Layer 10 of a small transformer language model trained on English Wikipedia (19 layers, counted from 0, width 64).
A neuron's activation on a vector x is squared ReLU(weights . x), where the dot is the dot product.

Input weights of the MLP neurons that the questions are about. A number n stands for n times 0.0018.
n7: 99 134 -17 60 -95 -91 -122 128 60 17 -109 -120 147 -99 22 12 56 -271 179 204 91 27 -144 224 57 -9 37 -109 37 -262 107 161 70 -29 33 -78 32 -41 52 -54 -123 245 75 -20 82 -10 -42 184 -52 112 61 -1 5 44 32 -154 29 -101 339 -177 169 44 -134 -27
n16: -60 28 83 328 126 12 82 30 74 -17 149 -16 67 -334 18 -170 111 17 -96 -109 35 127 -22 23 16 -125 94 -123 32 -59 -7 187 15 95 60 -9 -465 -71 -135 -263 73 314 -14 152 -44 79 47 -29 42 -109 26 -42 20 -4 124 318 -28 -43 -98 163 -289 -59 -77 28
n41: -29 -138 -71 2 30 -98 402 76 -199 292 -80 -127 -17 -103 72 8 -19 99 -231 -193 -55 83 81 -173 -123 154 156 -267 -35 -157 49 -97 156 -115 -67 -113 61 203 34 84 69 -192 32 -73 158 -57 13 -182 -118 161 8 -87 -100 57 31 196 53 174 -24 193 -242 -206 322 -76
n44: -79 229 -20 194 -118 -82 -12 97 136 102 143 200 8 -116 -88 -37 -39 7 -73 59 -136 -198 -23 70 35 -12 -10 8 60 93 127 70 2 -36 -23 145 -51 260 82 -64 -164 -15 -107 15 152 -21 332 -154 -204 -129 -24 -61 -262 12 213 167 -27 -180 349 -160 -80 15 90 33
n59: -51 -68 -23 12 -76 -121 3 30 -321 -28 376 67 278 -171 184 -30 -41 176 -428 -267 -48 -61 187 -53 70 -37 16 -257 41 118 45 -165 109 -195 231 -29 21 1 69 25 323 -18 204 36 185 -77 161 -88 -1 -248 -37 6 -103 -18 -45 1 73 18 -120 -141 30 -124 -30 45
n64: -23 -2 -127 76 80 106 202 42 -7 -1 0 260 -107 -74 135 161 -21 -61 148 118 53 21 204 23 138 103 -276 -70 72 29 10 -62 461 -98 76 -252 22 101 -70 -74 38 -69 -215 88 -110 70 0 200 -29 77 -115 215 -94 -194 123 36 121 -81 50 50 -23 -109 -162 77
n78: 199 -118 -261 -19 -93 -130 111 119 13 -281 -170 -39 33 151 48 4 -55 -41 51 -114 -53 159 -139 148 136 -30 33 333 -127 -38 -8 59 -84 7 42 3 -207 -40 125 298 35 103 -90 358 202 -38 -152 194 81 -72 120 32 -28 11 63 -132 -291 -64 39 49 -229 -91 58 -131
n80: -80 47 85 -49 106 223 39 4 242 46 93 148 -231 85 43 -26 -93 55 -163 91 -82 -76 22 201 126 -97 -81 -93 -262 48 48 44 29 112 -66 159 10 -196 22 -87 353 -57 -26 43 155 -86 108 287 -245 15 -63 -176 94 -52 37 109 -298 -138 -166 -120 -224 15 47 -70
n85: -180 -73 -67 -68 -8 -56 71 93 13 -38 -113 -30 -304 56 -211 -51 52 -47 54 -146 17 -14 -14 101 -180 41 146 69 -224 -18 97 137 36 -20 -124 -106 -21 -2 422 121 -7 -148 -61 38 77 126 8 -84 54 -172 36 4 -121 142 161 195 -92 -35 -69 -50 -49 51 -72 207
n88: 39 -27 134 -98 -110 -83 24 -194 -37 -69 3 31 -47 161 -171 6 -110 -274 -274 136 -155 -19 -50 299 -142 28 108 -118 -149 127 -236 188 -91 9 -109 89 114 194 161 64 -98 -59 73 199 90 -26 90 109 27 199 -14 71 109 -98 32 -8 47 -17 39 65 -174 229 60 -92
n95: -126 -253 -193 50 -107 52 -7 54 118 112 22 -132 -198 -66 102 46 182 126 241 -16 -51 -357 105 312 -17 1 -42 -69 -60 84 200 -12 164 54 -224 -43 -84 -168 -237 -5 89 179 -52 -162 -108 22 -121 -85 -2 -88 -54 109 -135 88 -114 -84 -180 -19 -64 -316 -35 67 -120 -37
n101: -148 -75 -1 101 -149 -2 -22 331 124 61 17 287 193 50 -205 197 98 75 -22 8 25 264 -131 -222 48 0 107 -45 -95 18 9 -123 60 -139 -44 -163 -306 4 53 69 319 54 -228 17 60 107 88 21 1 -125 -111 -217 21 -122 -480 54 -119 -184 100 101 -252 -65 39 -95
n117: -9 71 97 62 -148 194 267 8 -319 -291 0 -308 -65 78 -81 195 -55 -136 -216 -49 -81 -309 -56 292 -69 381 119 54 -94 105 -153 -88 -217 -27 -27 -119 193 232 24 77 -139 -68 363 -99 58 119 -142 47 100 -223 -152 -93 9 38 150 25 138 -109 -8 -311 10 -150 -59 -185
n124: -121 -47 33 122 -96 -115 1 208 22 -372 242 171 161 -135 132 106 -140 24 214 13 -43 -193 116 13 87 -65 103 -161 38 -110 -55 -24 50 -347 -2 -23 23 128 75 13 97 8 -217 -101 -144 71 127 26 -156 -139 -122 42 24 -2 -159 -161 97 -33 97 -269 100 -58 -360 128
n135: 129 -170 4 64 39 12 171 239 -50 119 64 -165 -221 -6 -171 70 253 -250 -189 -12 -32 204 -38 -18 98 -136 4 -305 -8 -64 27 -79 175 158 29 20 223 117 -22 -143 -62 -130 -135 -150 79 11 21 -110 -293 108 25 -236 -65 118 -35 124 9 -7 67 -81 141 32 -57 -24
n150: 156 37 6 64 -50 129 159 69 -218 45 -29 102 -128 276 -39 62 -79 -113 -365 -9 214 128 -21 -106 -14 -106 8 -27 145 124 -4 -105 -186 62 106 -5 -355 -212 127 44 76 -164 86 -130 -89 164 228 -20 -243 -116 -123 104 -242 172 2 -50 -12 -126 54 -128 -108 78 96 -182
n154: -8 -126 -44 -163 -43 195 26 96 146 -107 -64 -451 230 29 238 141 217 -137 38 15 -17 -41 78 15 -57 -41 9 133 104 157 396 85 -159 5 44 71 90 -235 -62 -294 -40 251 79 137 -119 -84 128 42 -186 24 -326 192 -108 -68 -193 -33 -65 -113 57 8 -147 -120 23 -83
n158: -3 -103 -293 128 -120 214 -63 7 65 24 -25 -17 -92 185 -145 6 30 -148 149 8 95 155 218 222 -173 92 -28 64 -120 -46 -41 154 4 83 -62 83 116 -5 7 -75 146 -8 -163 85 -128 -71 15 -31 -111 -49 -395 176 26 262 199 142 105 -92 248 -55 20 47 -97 32
n173: 315 113 -130 191 84 -32 59 -199 54 -144 -64 -397 -160 -132 -53 -275 -87 121 -15 161 158 268 180 173 94 46 -145 -41 -47 135 51 -21 37 65 -13 -226 32 -259 46 135 65 -23 160 233 87 1 22 -124 212 119 110 -160 -62 -260 80 31 -273 6 -201 238 -404 211 -428 144
n179: 94 -88 -283 -131 -149 49 87 -90 -6 -51 -102 62 -86 10 -47 177 153 -323 -246 -61 -61 46 237 85 18 428 -92 -80 -24 73 -20 135 -113 25 9 -133 -22 -319 -10 -217 3 -114 -123 -26 29 256 -132 109 -36 2 -7 -109 -87 -23 -419 -10 -51 -73 -178 -229 -188 122 -229 94
n187: -26 -58 -145 305 23 17 244 161 -13 -119 -41 -87 -107 39 -41 -66 85 194 14 149 93 -109 42 193 93 31 2 -28 17 -138 -291 -333 -103 37 18 78 74 237 224 33 147 -18 123 -231 36 150 -2 -305 62 -53 -169 82 54 -16 64 -142 31 431 9 -240 117 -50 110 -236
n209: 99 -92 -217 50 229 79 17 142 41 73 -42 -2 41 -20 -86 -25 -9 53 -79 -176 14 107 137 -46 -124 145 103 -80 193 -12 -236 130 -54 -14 100 115 243 -62 -38 -77 -38 -155 189 -126 -55 -388 -44 -260 -65 44 141 26 -124 -51 -40 223 -107 -4 160 -473 54 -91 228 148
n248: -164 50 -10 -114 100 398 456 24 139 29 -54 -105 -15 -179 -12 -78 -234 -86 290 218 36 72 -99 -91 -42 -11 -118 106 -101 -128 -69 155 -115 -144 -320 191 -98 75 66 -5 50 -145 -104 -142 21 -4 48 -340 99 -2 -163 53 91 36 -54 96 -43 -46 -89 -109 110 -42 -125 -125

Each question shows a token from some text and the vector x that enters the MLP there. A number n stands for n times 0.01.

"y": -158 39 -11 -190 -140 -59 -121 -5 33 112 -102 40 2 33 126 -43 4 -103 31 80 30 -80 184 -51 94 -133 151 29 -153 248 -85 -90 -159 -8 140 -62 58 116 -21 89 -87 -85 -39 -122 10 104 -145 86 241 34 103 -99 -35 -8 12 80 40 -122 -73 7 62 -4 46 -154
Which neuron fires most, and how strongly? n117, at about 4.2

"ol": 11 150 37 -62 1 -80 -46 -28 -10 -38 -152 24 71 138 133 -182 53 4 -68 33 108 142 259 14 91 -195 93 -101 -196 83 13 94 -16 29 -36 -3 9 96 -121 -152 -38 -63 -77 -145 -104 9 80 -53 118 -53 47 -36 -24 16 74 -102 237 -5 -94 121 66 -29 221 -57
Which three neurons fire most, strongest first? n41, n150, n88

"or": -12 73 -52 -132 -172 -171 -157 -97 90 89 -60 74 -24 53 158 -116 52 88 109 -112 252 0 6 -37 47 -136 139 55 -131 90 -100 46 -173 27 54 -85 68 91 9 -56 -86 44 -140 -72 -133 21 -55 -5 74 -6 -87 -107 20 234 -84 -87 151 35 -106 135 42 -42 73 -75
Which neuron fires most, and how strongly? n158, at about 0.37

"ary": -93 -32 -24 -121 -48 -90 -84 -112 50 153 -65 73 -4 36 179 -135 59 44 19 97 150 19 67 28 213 -152 63 -73 -71 139 -163 -37 -155 84 153 -120 8 139 40 -34 -110 -141 -84 -142 -135 112 -145 5 132 73 42 -124 -88 -25 28 11 154 -58 17 84 115 -47 -30 -152
The neuron with the highest activation: n187

"ound": -94 47 25 -132 -3 -116 -195 -190 40 153 17 93 14 -38 91 -90 -78 98 156 41 -25 94 93 -104 12 -123 254 -73 -40 81 -86 81 -103 -19 15 -92 24 79 -217 -35 -44 -13 -93 -122 -54 71 38 34 144 81 166 27 -167 0 94 157 22 -94 -135 115 83 -7 -1 -133
Which neuron fires most, and how strongly? n16, at about 2.3

"s": -110 -2 -64 -63 -156 -137 -165 -8 -13 85 49 153 -124 -37 50 -132 141 26 77 42 155 -27 164 -187 79 -61 27 90 -144 206 -2 111 -21 -11 101 45 90 39 36 -95 -63 -38 -48 -239 -49 73 -69 81 46 -9 71 1 2 110 183 -89 20 -127 -109 67 126 77 178 -77
Which neuron fires most, and how strongly? n85, at about 1.1

"ack": 8 12 18 -161 -33 -6 -124 -100 115 248 11 163 -6 88 80 -169 174 -31 199 -24 100 70 112 -67 115 -92 96 97 -120 70 -146 17 -161 -48 -2 -51 9 49 -67 -3 -16 -125 -164 11 -75 75 -146 80 43 122 91 -105 -77 126 -8 -64 30 -51 -129 37 189 -44 11 -132
Which two neurons fire most, strongest first? n248, n179

"o": -13 54 -14 -58 62 -18 -233 -44 108 -42 -19 43 6 -58 13 -94 105 -28 -9 6 55 -56 192 -15 9 -156 129 -13 -122 184 -71 12 -79 -32 127 -53 -19 162 22 -33 5 -76 -101 -154 92 74 -83 -134 81 -4 284 -129 -82 142 -3 44 137 -25 -67 192 162 -37 203 -11
The neuron with the highest activation: n85

",": -215 -22 -9 -213 -60 -111 -271 38 -42 0 -66 93 127 15 6 -32 64 -35 66 -46 64 -39 -5 2 170 14 30 -50 -118 145 -73 -3 -156 -18 167 -87 -43 213 -173 -172 -50 -157 -27 -2 83 128 -87 25 72 68 71 -105 -119 -20 79 -1 96 5 -53 177 43 -42 36 -116
The neuron with the highest activation: n101

" to": -61 69 73 -137 -121 36 -239 -56 22 186 31 19 -129 -49 -6 -37 49 -20 54 14 186 -90 191 -81 272 -81 99 -27 -136 155 -17 24 -183 72 68 -2 -61 167 -108 -59 -27 29 -27 -157 38 103 -55 23 226 9 98 -22 -32 5 77 56 -18 -153 -68 68 79 17 -58 -38
Which three neurons fire most, strongest first? n95, n16, n44

"ed": 22 -54 -20 -199 -56 -120 -340 63 44 152 29 42 105 73 54 -79 -52 34 -6 -2 129 -86 226 -151 78 -122 66 63 -97 84 -156 108 -116 15 102 -66 2 108 -47 -113 -4 -7 -22 -152 7 176 -52 1 93 100 111 -61 -121 119 59 -39 38 -38 -43 167 57 -54 52 -27
The neuron with the highest activation: n59

"et": -98 32 85 -174 -112 42 -22 2 207 84 -95 39 -9 -106 -82 -51 -66 29 157 105 57 15 82 -36 143 -40 136 4 -117 112 2 132 -79 9 117 -99 87 71 -106 -147 -102 -43 -7 -249 51 222 -73 154 145 -102 52 130 -7 31 62 0 37 -116 -113 54 99 -2 180 -33
The neuron with the highest activation: n248

"ow": -9 20 -53 -143 -114 10 -256 92 90 90 -128 120 8 40 90 -218 60 3 53 -31 116 -29 -8 -83 104 -263 162 -44 -136 110 -96 67 -70 -73 61 -136 68 32 -59 102 -124 -19 0 -191 -109 145 -117 71 64 33 79 -20 -48 51 71 2 -17 -75 -74 212 29 -68 -4 -68
Which three neurons fire most, strongest first? n101, n85, n7

" the": 71 55 -34 -115 -72 -13 -336 19 41 -65 -66 11 61 -35 106 1 54 -94 161 26 152 -6 0 -93 144 -52 178 -104 -121 111 -77 -18 -225 8 -3 -64 55 133 -77 -105 34 -56 -153 -98 -21 9 -137 -111 142 6 103 -78 -80 45 114 9 -8 19 -151 72 142 33 139 -120
The neuron with the highest activation: n7

" Al": -33 56 -51 -98 -136 -144 -223 -15 4 181 -110 -31 -105 89 63 -243 61 82 77 -7 122 -26 36 91 58 -168 138 4 -129 8 -1 -9 -74 9 102 -7 -1 15 -1 -135 23 -37 -192 -187 -80 73 -132 -86 125 -27 75 -166 10 28 59 -136 153 49 -64 83 101 47 135 -114
The neuron with the highest activation: n187

" K": -82 60 -40 -18 -69 -95 -354 35 40 37 -4 25 10 -16 133 -191 20 -1 104 34 205 60 103 15 128 -4 158 -68 -45 99 -22 81 -143 -11 38 -36 -17 92 20 -65 -66 -37 -160 -234 -104 77 -114 52 142 -6 2 -63 0 22 26 -79 -10 25 -204 119 21 116 119 -155
The neuron with the highest activation: n187

" ": -86 0 -5 -145 -9 -103 -256 16 3 16 -84 30 53 -6 141 -188 124 118 25 75 26 -32 225 8 133 -118 148 26 -140 86 9 81 -180 -63 -13 87 115 200 -148 -81 -16 -72 -110 -106 13 197 -116 46 4 48 53 -51 -80 121 45 -47 -4 37 -159 133 -18 -38 65 -26
The neuron with the highest activation: n95

"av": 21 19 126 -91 -132 -189 -135 -3 90 -2 -83 137 12 67 95 -132 -49 99 94 73 8 12 78 8 97 -39 81 10 -83 154 -151 72 11 26 40 -44 204 -93 -67 -45 -49 -92 29 -152 -126 7 -98 -20 191 28 12 -204 -217 92 -30 53 -96 -63 -212 188 -29 59 99 -37
The neuron with the highest activation: n173

"n": -178 8 -3 -116 -105 -175 -263 -65 27 48 13 44 -10 34 -73 -126 72 189 14 -11 208 112 91 -25 124 -34 -14 66 -2 82 -61 78 -150 -41 82 -155 48 33 -211 -28 19 -43 -61 -152 -134 10 -22 -18 150 134 -42 68 -46 34 96 45 113 -49 -179 121 66 11 135 -103
The neuron with the highest activation: n158

" th": -33 15 113 -203 -88 -29 -283 25 -61 -47 -97 42 15 0 92 -68 35 26 50 -21 54 40 50 -153 114 -43 167 15 -148 273 -41 21 -107 39 106 -19 130 11 -71 -56 -33 5 -52 -189 42 64 -109 -57 86 -94 -109 77 -7 16 72 -89 -46 -15 -166 164 60 11 231 -132
The neuron with the highest activation: n154

"i": -70 -16 48 -105 -15 57 -172 -12 177 -48 -38 201 -27 -38 119 -171 -71 -3 -16 31 84 -16 183 36 29 -64 38 -70 -139 59 44 64 -187 38 106 -36 -52 121 -71 -66 -163 43 -261 -95 -70 62 6 75 34 90 -10 -46 43 70 42 -33 30 -209 -192 -8 121 -112 227 -42
Which neuron fires most, and how strongly? n80, at about 5.1

" n": -85 88 -51 -162 -105 -55 -406 42 7 46 -24 -66 38 -35 75 -19 142 50 53 -55 102 16 184 -8 205 -66 73 -26 -110 -59 -49 77 -86 43 47 -46 11 80 -107 -75 -149 16 -46 -96 -32 45 61 19 155 84 -77 37 37 17 54 -14 140 -149 -186 161 -20 64 152 1
The neuron with the highest activation: n154

"ig": -97 56 -89 -90 -20 -177 -43 44 23 76 -162 105 146 80 52 -52 90 31 52 73 185 72 38 -94 127 -69 170 -259 -129 101 -118 30 -35 -15 9 58 160 105 -91 -9 -193 -68 -156 -85 -90 -64 -132 -90 39 68 54 16 -78 32 93 -85 27 -195 -108 61 52 -20 25 -151
Which neuron fires most, and how strongly? n135, at about 3

"e": -87 23 65 -29 25 -7 -98 -15 176 -24 -12 221 40 -36 44 -107 71 -54 43 -76 295 78 -30 109 15 19 39 -113 -79 95 -21 209 -131 43 115 -25 43 42 -110 -122 -86 -61 -63 -153 47 116 -38 84 49 -14 143 -100 21 114 163 -39 139 -78 -146 161 197 23 97 -38
The neuron with the highest activation: n16

"an": -62 -45 51 -33 -210 -143 -136 -120 164 137 -10 87 14 125 17 -162 85 -5 117 38 179 -5 186 -77 134 -141 112 -34 -137 56 -61 7 -91 164 29 -52 43 65 10 -84 -84 -154 -61 -77 -8 70 -145 -49 112 104 80 -119 24 208 -17 -91 69 -2 -125 64 -17 -48 123 -81
The neuron with the highest activation: n135

"en": -46 70 48 -63 -160 -128 -183 -39 114 73 46 199 259 21 58 -126 182 34 14 0 91 41 216 -103 39 -215 175 -8 -94 105 -106 -13 -37 -26 0 -100 11 25 -58 -1 -66 -83 -104 -11 108 -152 -100 -60 114 161 70 23 47 24 -68 40 52 -28 -89 168 45 7 48 -86
Which two neurons fire most, strongest first? n101, n59

" N": -147 63 -58 -64 -56 -94 -466 -8 -8 3 -97 -25 -34 40 121 -144 37 46 75 -24 92 52 178 62 183 -52 139 -116 -61 10 -99 37 -82 15 58 -48 38 7 -62 -107 -145 -52 -181 -100 -70 102 14 -15 104 24 68 -23 88 -19 36 -94 76 -90 -138 63 -27 16 73 -6
Which three neurons fire most, strongest first? n124, n7, n179

"C": -141 50 -20 -66 -79 -66 -321 -28 -54 40 -52 44 -1 -59 217 -73 67 98 52 -19 208 68 37 -69 82 -53 112 -89 -76 129 -18 146 -142 -71 5 -120 -55 97 -47 -71 -135 -85 -152 -98 -114 86 -60 92 139 -54 161 -68 19 45 77 -94 30 -102 -25 -1 148 36 145 -113
Which neuron fires most, and how strongly? n7, at about 0.94

"st": 63 58 12 -223 -11 -29 -133 4 4 43 -6 157 49 32 32 14 65 63 282 98 106 -23 42 -26 126 -87 163 213 -112 118 -116 58 -37 -78 105 -151 15 36 -91 -111 -103 -2 -139 -143 -22 175 -44 47 66 87 117 -53 -15 133 78 -77 85 -110 -143 17 137 15 -32 -126
Which neuron fires most, and how strongly? n7, at about 1.6

" se": -32 157 -14 -127 -27 1 -249 -42 77 91 -83 73 -95 0 108 -151 108 58 -17 20 105 -52 100 -88 63 36 200 28 24 95 -85 143 -155 154 116 -34 96 -32 -68 -75 41 -73 -29 -210 -11 95 33 7 94 14 14 -87 4 9 114 14 36 49 -166 269 79 67 193 -77
The neuron with the highest activation: n80

"c": 41 68 -68 -111 -113 20 -152 -3 50 -13 -60 84 172 142 178 -136 -21 157 35 125 153 52 29 -128 15 -111 37 18 -59 85 -33 28 -72 -12 25 -74 31 193 -164 143 -154 -107 -24 -79 -18 54 -86 53 108 -62 88 -80 -101 96 128 -188 -11 -241 -91 84 66 -92 111 -51
Which neuron fires most, and how strongly? n78, at about 3.8

" and": -54 -10 -22 -113 -116 -42 -341 -7 5 120 34 15 42 -33 33 -78 21 6 -10 13 46 -132 85 -6 204 -93 190 -26 -97 169 -48 -11 -142 34 91 -87 34 195 -53 -53 3 -125 -69 31 78 104 -14 -6 224 -38 116 -166 -156 82 59 24 32 -70 -146 67 136 -31 39 -104
Which neuron fires most, and how strongly? n59, at about 5.9

"-": -146 -47 32 -103 -82 -71 -175 -24 -132 36 -139 60 77 -3 57 -84 -6 -18 -19 45 103 -30 191 -59 293 -122 40 42 -121 102 -22 -81 -141 30 82 -20 54 56 -6 -267 -108 -154 -89 -98 22 95 -8 135 119 -29 116 -13 -92 39 79 10 22 -90 -178 142 125 -52 28 -52
The neuron with the highest activation: n59